Layer 6 of a small transformer language model trained on English Wikipedia (9 layers, counted from 0, width 128).
A neuron's activation on a vector x is SiLU(gate . x) times (in . x), where the dot is the dot product.
The model reads these tokens: " 197" "2." "\n" "\n" "W" "h" "ile" " C"

The vector x that enters this layer's MLP at each token. A number n stands for (n - 500) times 0.0051.
0 " 197": 475 421 332 678 518 326 667 593 497 381 831 492 499 551 483 536 428 733 643 524 282 359 742 278 556 528 718 394 305 372 359 401 748 364 379 529 559 681 522 723 374 657 462 613 698 536 336 248 540 794 436 533 482 694 705 80 521 393 266 607 537 507 676 385 414 729 333 542 550 248 472 442 467 427 565 534 540 637 688 514 728 523 533 340 745 605 466 199 357 303 473 474 534 590 381 258 265 433 485 337 458 624 425 92 144 457 415 741 320 231 530 520 404 425 677 437 431 423 497 535 511 495 472 106 702 374 587 508
1 "2.": 411 639 253 654 458 520 647 686 369 511 919 589 563 548 435 566 511 587 478 799 353 410 819 537 523 472 519 351 524 492 684 333 676 283 456 487 558 609 326 475 704 509 380 367 822 476 542 512 509 716 604 389 340 564 536 343 642 402 263 681 495 451 492 403 537 594 606 582 517 420 184 662 297 609 340 860 665 477 791 506 818 554 558 475 376 606 760 600 657 305 584 615 467 616 383 270 209 527 448 317 291 551 476 424 435 324 448 550 454 232 615 708 370 571 513 719 577 481 593 524 418 660 525 206 758 368 598 462
2 "\n": 491 430 419 718 441 266 600 965 440 583 939 624 557 527 379 502 543 587 485 673 367 352 488 702 508 562 382 235 453 390 614 380 573 410 415 922 536 807 470 547 611 455 388 427 742 487 725 436 475 657 589 468 326 494 513 370 430 424 450 578 556 421 642 442 377 522 546 778 639 580 271 562 576 637 435 683 689 526 753 411 782 245 615 430 464 638 638 458 599 357 590 586 383 528 368 474 234 520 399 347 483 598 431 153 359 337 488 557 491 288 323 735 487 413 537 486 481 495 570 488 555 665 379 460 675 381 553 625
3 "\n": 478 595 335 700 538 413 624 929 504 546 976 480 336 537 358 382 465 519 593 676 346 422 634 583 656 446 508 276 263 365 551 484 637 446 402 857 423 666 503 590 718 502 392 404 651 473 598 382 603 748 554 467 234 381 601 342 490 356 423 599 791 416 508 409 388 527 445 535 543 450 275 655 493 615 419 770 600 555 808 435 638 332 544 412 406 665 664 328 636 437 478 457 456 522 234 456 235 562 358 410 500 430 505 211 391 419 466 655 483 377 615 685 452 438 440 450 487 531 719 458 534 636 536 264 598 381 475 550
4 "W": 429 500 302 534 547 537 661 544 628 223 858 593 353 537 817 594 547 545 621 606 335 251 465 501 569 639 410 455 612 387 455 390 607 428 322 481 485 757 583 698 776 450 493 139 664 632 331 483 635 580 544 360 269 546 216 722 422 359 648 619 605 242 445 387 533 531 662 668 800 624 406 598 547 507 746 553 429 348 498 489 569 305 570 571 462 802 487 521 757 348 682 269 425 451 230 546 271 477 464 634 631 585 540 411 629 761 592 498 472 444 680 555 579 376 373 502 304 609 340 500 743 416 642 376 704 583 522 645
5 "h": 695 558 535 675 367 314 556 476 802 356 737 295 218 532 739 630 713 421 399 542 222 345 324 475 459 666 741 570 590 599 301 216 534 214 254 462 559 585 425 855 565 352 501 561 504 494 432 226 764 717 421 351 491 158 292 611 580 384 546 508 467 327 347 504 351 592 419 738 544 422 473 843 548 500 528 400 617 742 325 514 556 365 787 379 328 516 568 508 773 387 454 468 445 521 358 278 350 453 560 741 377 625 723 516 532 663 733 336 343 464 502 446 303 437 453 538 370 483 361 773 617 433 436 543 522 518 693 454
6 "ile": 474 509 385 593 271 559 548 507 427 416 685 429 356 507 616 820 551 380 561 297 302 236 240 728 381 300 876 589 543 590 435 425 538 363 652 469 771 502 525 499 692 381 182 385 566 554 439 204 646 395 455 456 454 573 520 496 558 475 516 424 453 499 409 560 521 353 562 433 695 615 499 712 649 673 410 482 549 699 582 510 117 361 829 588 561 719 604 324 724 144 371 614 422 563 422 276 300 540 467 499 536 475 807 113 340 459 720 100 500 427 706 776 533 662 615 638 434 683 320 747 535 360 525 641 614 298 288 436
7 " C": 498 640 298 557 587 216 779 514 552 620 927 682 342 493 928 495 448 577 366 427 287 531 518 518 396 487 563 282 466 468 385 367 505 538 529 494 803 659 654 612 426 452 509 389 383 562 489 654 540 490 359 735 340 573 589 464 435 440 483 639 598 665 521 383 663 450 718 541 549 730 665 737 363 366 702 545 562 494 704 426 458 321 467 245 521 604 590 641 596 400 408 410 398 390 503 355 591 621 480 531 558 591 650 709 523 566 800 638 315 242 792 609 520 447 380 477 424 556 624 511 398 492 870 327 665 254 433 691

Each question shows the input weights of one neuron of the MLP. A number n stands for (n - 500) times 0.001.

n189 gate: 357 470 578 583 444 462 389 448 637 587 595 446 431 649 542 571 537 568 431 394 407 469 544 429 398 537 347 482 422 505 524 419 508 540 607 462 450 621 473 586 473 562 549 376 468 314 451 610 397 528 415 459 403 485 470 457 670 623 470 370 636 571 642 682 619 513 518 379 474 364 355 549 579 554 528 590 618 468 520 342 572 532 455 450 530 563 536 522 551 399 556 440 403 613 425 466 449 441 513 435 453 467 536 361 529 656 485 453 515 512 568 371 470 497 477 670 475 483 576 419 374 607 518 588 348 505 498 346
n189 in: 373 421 450 381 634 571 572 548 414 572 459 425 235 552 677 442 613 710 590 407 609 487 503 515 470 452 500 506 405 442 518 611 506 461 509 537 388 431 557 361 575 342 518 542 500 432 629 594 531 782 403 525 597 658 534 373 381 448 454 375 584 423 421 500 563 403 670 437 450 536 497 481 358 255 509 520 591 500 590 488 503 529 418 464 595 325 401 494 546 741 444 315 429 565 559 440 447 485 357 609 458 522 462 672 458 301 365 388 705 552 640 632 448 466 559 491 467 678 266 532 562 497 463 469 519 746 419 442
On which token does it fire most, and how strongly? 7 " C", at about 0.01

n50 gate: 661 398 300 554 439 415 333 566 514 566 633 569 615 770 610 255 565 391 549 510 835 525 434 383 335 566 649 641 630 497 469 142 569 402 718 595 581 590 458 464 531 553 610 598 438 611 611 471 446 681 573 573 583 445 518 572 606 737 408 479 367 496 567 259 434 324 475 551 692 382 420 432 632 230 568 487 437 293 450 433 458 602 222 374 720 514 572 388 507 482 342 335 489 727 529 603 395 559 403 315 552 353 602 394 521 465 514 605 552 465 493 471 472 344 468 528 671 507 483 361 527 518 507 560 441 521 403 564
n50 in: 532 538 753 799 666 455 404 408 430 585 607 333 373 371 626 451 275 463 575 331 650 532 449 744 410 349 537 585 594 301 631 476 415 686 353 690 734 482 507 378 606 572 486 544 432 595 585 355 592 496 459 607 468 575 594 518 718 479 351 483 521 406 583 454 599 518 451 433 543 599 211 511 440 558 285 526 493 179 359 604 517 694 434 589 413 535 676 462 405 596 500 448 398 659 575 368 585 310 637 548 568 581 553 507 439 483 514 664 562 500 521 767 507 528 587 542 404 510 531 425 583 462 510 462 522 715 551 664
On which three tokens does it fire most, strongest first? 5 "h", 2 "\n", 4 "W"

n134 gate: 572 250 303 469 534 649 503 744 361 473 515 378 325 585 552 514 425 399 586 418 525 521 484 514 380 443 655 483 549 523 408 331 524 533 551 704 96 548 576 789 500 650 533 596 540 578 395 452 473 438 706 628 335 589 534 268 661 375 342 454 534 557 587 445 547 284 435 562 383 589 599 408 561 477 767 614 591 418 346 581 705 639 580 620 503 524 568 480 595 538 462 390 531 615 541 320 707 411 609 457 602 524 573 467 592 551 672 583 497 390 544 590 672 381 490 524 540 550 408 434 523 393 550 547 518 470 418 571
n134 in: 388 616 334 527 628 393 440 402 445 427 672 414 335 617 654 445 487 403 688 468 582 410 383 731 298 442 268 487 597 612 575 487 653 564 333 629 494 500 564 621 580 571 506 427 471 441 424 365 358 573 452 360 546 535 438 589 455 561 578 506 404 519 612 464 468 576 807 669 321 525 532 313 500 532 566 540 523 305 454 458 675 650 339 407 390 536 346 442 533 536 484 580 673 547 543 484 699 541 667 452 594 648 580 509 632 733 597 624 503 474 580 467 513 493 451 725 308 535 424 497 516 417 307 484 480 618 487 637
Which token does this neuron like most? 4 "W"

n179 gate: 352 425 265 438 488 204 363 342 546 392 621 548 317 497 563 411 497 465 446 506 513 519 574 411 521 316 449 619 541 512 373 442 391 657 349 530 437 447 452 433 470 542 482 776 566 540 440 553 481 712 476 669 351 464 549 648 418 564 546 544 410 527 446 317 395 531 543 488 450 371 542 494 337 634 444 506 458 553 627 631 524 617 585 539 579 414 719 373 457 350 414 512 540 609 568 524 550 485 565 334 615 284 478 406 544 546 613 380 593 524 639 641 406 500 332 509 458 491 730 478 386 389 427 543 484 455 595 500
n179 in: 397 647 393 514 620 534 355 665 551 314 698 530 328 365 507 595 520 614 533 635 521 621 573 415 507 286 563 545 588 447 346 256 680 631 558 638 560 607 343 361 427 634 303 603 722 637 487 521 424 362 367 351 473 503 483 674 359 605 432 352 318 514 403 589 527 624 316 459 414 364 616 551 684 516 610 513 634 631 600 544 556 422 466 477 378 558 633 403 353 611 490 403 408 493 517 651 848 454 414 553 654 500 497 418 635 628 601 370 553 577 416 552 372 547 609 561 543 414 526 465 649 430 345 460 472 642 388 554
Which token does this neuron like most? 3 "\n"

n170 gate: 513 413 623 420 540 516 577 646 441 526 461 465 444 415 480 308 509 509 519 408 497 683 681 474 571 526 599 400 440 343 610 679 530 449 559 439 574 639 500 490 331 619 522 637 519 385 538 460 579 367 231 563 546 506 536 546 426 338 506 800 675 458 458 500 452 375 552 593 444 490 630 642 618 418 592 521 539 364 480 367 475 378 610 256 591 292 592 487 408 626 244 506 579 579 420 484 530 364 484 410 632 467 344 660 576 539 432 462 238 590 616 413 364 647 389 546 580 631 564 393 721 471 619 354 473 414 604 640
n170 in: 424 409 413 458 490 490 601 483 381 483 335 570 510 592 602 602 612 536 537 388 536 316 483 387 406 366 470 351 586 433 523 534 510 386 592 493 483 237 202 596 317 406 325 580 467 713 639 535 493 455 607 751 407 394 309 497 520 605 520 573 652 208 308 521 373 372 664 545 427 333 610 441 356 596 273 596 301 556 410 459 460 605 534 564 483 629 510 524 359 663 476 335 568 526 677 437 337 464 472 597 477 245 517 575 328 615 605 640 547 355 591 545 459 578 500 712 560 420 430 682 627 456 463 456 475 363 526 486
Which token does this neuron like most? 2 "\n"

n116 gate: 479 537 598 602 587 462 391 537 593 648 209 339 573 329 698 383 626 427 339 517 586 570 343 490 354 402 547 363 344 476 384 606 416 507 469 398 266 427 271 648 618 483 417 564 466 431 537 604 476 657 541 419 615 567 510 587 466 428 507 420 472 637 561 549 588 597 545 605 664 466 500 618 507 420 503 506 694 593 198 480 423 671 439 666 774 630 417 314 317 559 663 381 431 766 535 367 374 407 652 490 570 607 318 553 414 459 476 423 483 436 639 377 442 435 552 617 527 534 627 676 359 585 653 500 525 319 540 370
n116 in: 471 581 621 592 417 507 559 556 543 458 792 539 580 661 452 539 472 631 542 486 519 207 455 597 472 472 542 584 451 553 615 550 544 815 536 564 468 460 683 345 359 443 462 584 675 522 497 500 562 537 299 463 285 660 382 409 521 411 582 486 511 518 642 565 472 562 388 602 511 560 493 783 569 458 558 574 536 476 366 90 500 442 454 712 693 486 525 287 673 720 435 426 587 639 270 629 434 584 341 341 611 297 518 673 688 536 507 585 546 489 575 573 554 644 608 288 514 496 577 452 400 433 610 732 388 651 629 701
Which token does this neuron like most? 1 "2."

n32 gate: 452 311 510 663 309 615 660 550 759 350 577 438 532 605 638 324 503 402 425 453 644 634 323 385 544 393 569 435 485 387 435 331 513 592 561 440 333 324 399 490 409 544 531 397 625 606 438 623 445 373 358 601 263 497 542 352 456 529 554 488 367 541 478 587 531 623 484 692 546 681 431 481 712 693 523 542 700 450 549 500 488 457 316 516 401 401 458 456 336 428 455 396 513 605 523 463 480 599 616 500 531 632 382 389 503 484 462 494 305 566 370 461 500 532 667 455 491 494 444 615 359 352 332 357 696 475 379 538
n32 in: 646 427 690 485 545 459 420 572 266 598 553 449 436 452 546 634 521 479 522 460 45 458 525 474 581 409 308 424 443 661 518 385 428 485 463 548 592 553 715 429 609 592 370 798 449 253 522 451 406 572 668 546 609 489 307 444 644 511 334 410 421 656 364 579 423 669 537 390 451 522 514 564 601 514 511 653 452 378 553 304 438 592 651 504 589 597 463 496 623 621 463 419 302 611 534 406 545 493 511 719 777 582 610 546 457 334 748 700 566 332 647 413 293 571 322 604 602 496 478 469 667 657 585 655 250 442 734 715
Which token does this neuron like most? 2 "\n"

n27 gate: 483 629 518 504 670 637 511 416 421 275 455 500 559 342 532 548 560 480 708 310 694 472 607 555 598 655 383 629 348 267 832 418 528 554 586 639 456 528 551 521 614 378 683 507 584 590 480 535 500 434 551 423 354 470 390 434 544 551 452 463 510 521 561 479 315 486 410 430 744 597 333 590 531 470 687 619 670 447 559 391 420 589 534 524 627 442 507 486 417 416 413 388 521 716 608 693 524 610 400 645 321 358 482 530 580 520 548 396 338 554 517 665 459 201 572 414 392 369 734 567 464 385 701 394 536 326 370 483
n27 in: 402 568 645 447 420 604 475 493 704 463 694 537 244 600 521 331 460 447 534 517 438 539 365 403 305 497 702 609 560 646 453 524 634 374 542 678 575 451 313 521 618 421 403 530 628 389 416 451 405 366 619 383 633 480 635 528 706 448 500 326 440 659 473 469 656 297 521 627 658 524 386 514 302 645 531 685 363 644 643 414 551 576 421 517 593 541 385 343 493 648 681 445 437 554 785 567 268 611 577 609 426 521 507 311 523 352 390 436 381 493 456 373 634 452 431 334 561 385 578 592 424 282 579 417 400 267 554 486
On which token does it fire most, and how strongly? 3 "\n", at about 0.66

n222 gate: 510 314 473 284 590 467 497 320 533 510 151 510 597 602 456 437 561 703 603 510 486 686 275 550 520 490 471 483 500 565 510 520 517 490 656 507 575 597 347 573 248 575 548 549 487 560 323 497 497 470 331 416 520 612 490 580 448 447 595 634 527 602 409 249 549 443 623 480 345 416 500 353 576 577 413 633 569 532 818 618 555 494 425 419 493 483 397 591 387 487 560 314 580 797 302 423 510 670 503 552 577 467 635 675 391 592 375 539 516 507 392 672 405 345 583 655 558 565 568 666 481 484 431 405 637 419 375 477
n222 in: 469 463 365 784 387 507 448 424 609 490 567 454 407 541 549 252 474 490 473 681 600 431 745 568 574 503 334 427 654 510 457 622 375 513 370 618 470 445 457 132 540 433 405 400 470 606 788 755 610 465 463 507 531 520 676 524 456 459 574 313 562 276 668 497 370 459 664 580 431 646 401 603 486 441 493 634 554 523 290 446 351 507 379 497 392 514 582 567 343 625 737 544 623 533 396 395 362 434 562 510 418 346 573 471 602 524 470 420 600 420 527 389 618 599 439 367 613 470 397 521 614 386 685 351 644 460 368 480
On which two tokens does it fire most, strongest first? 5 "h", 6 "ile"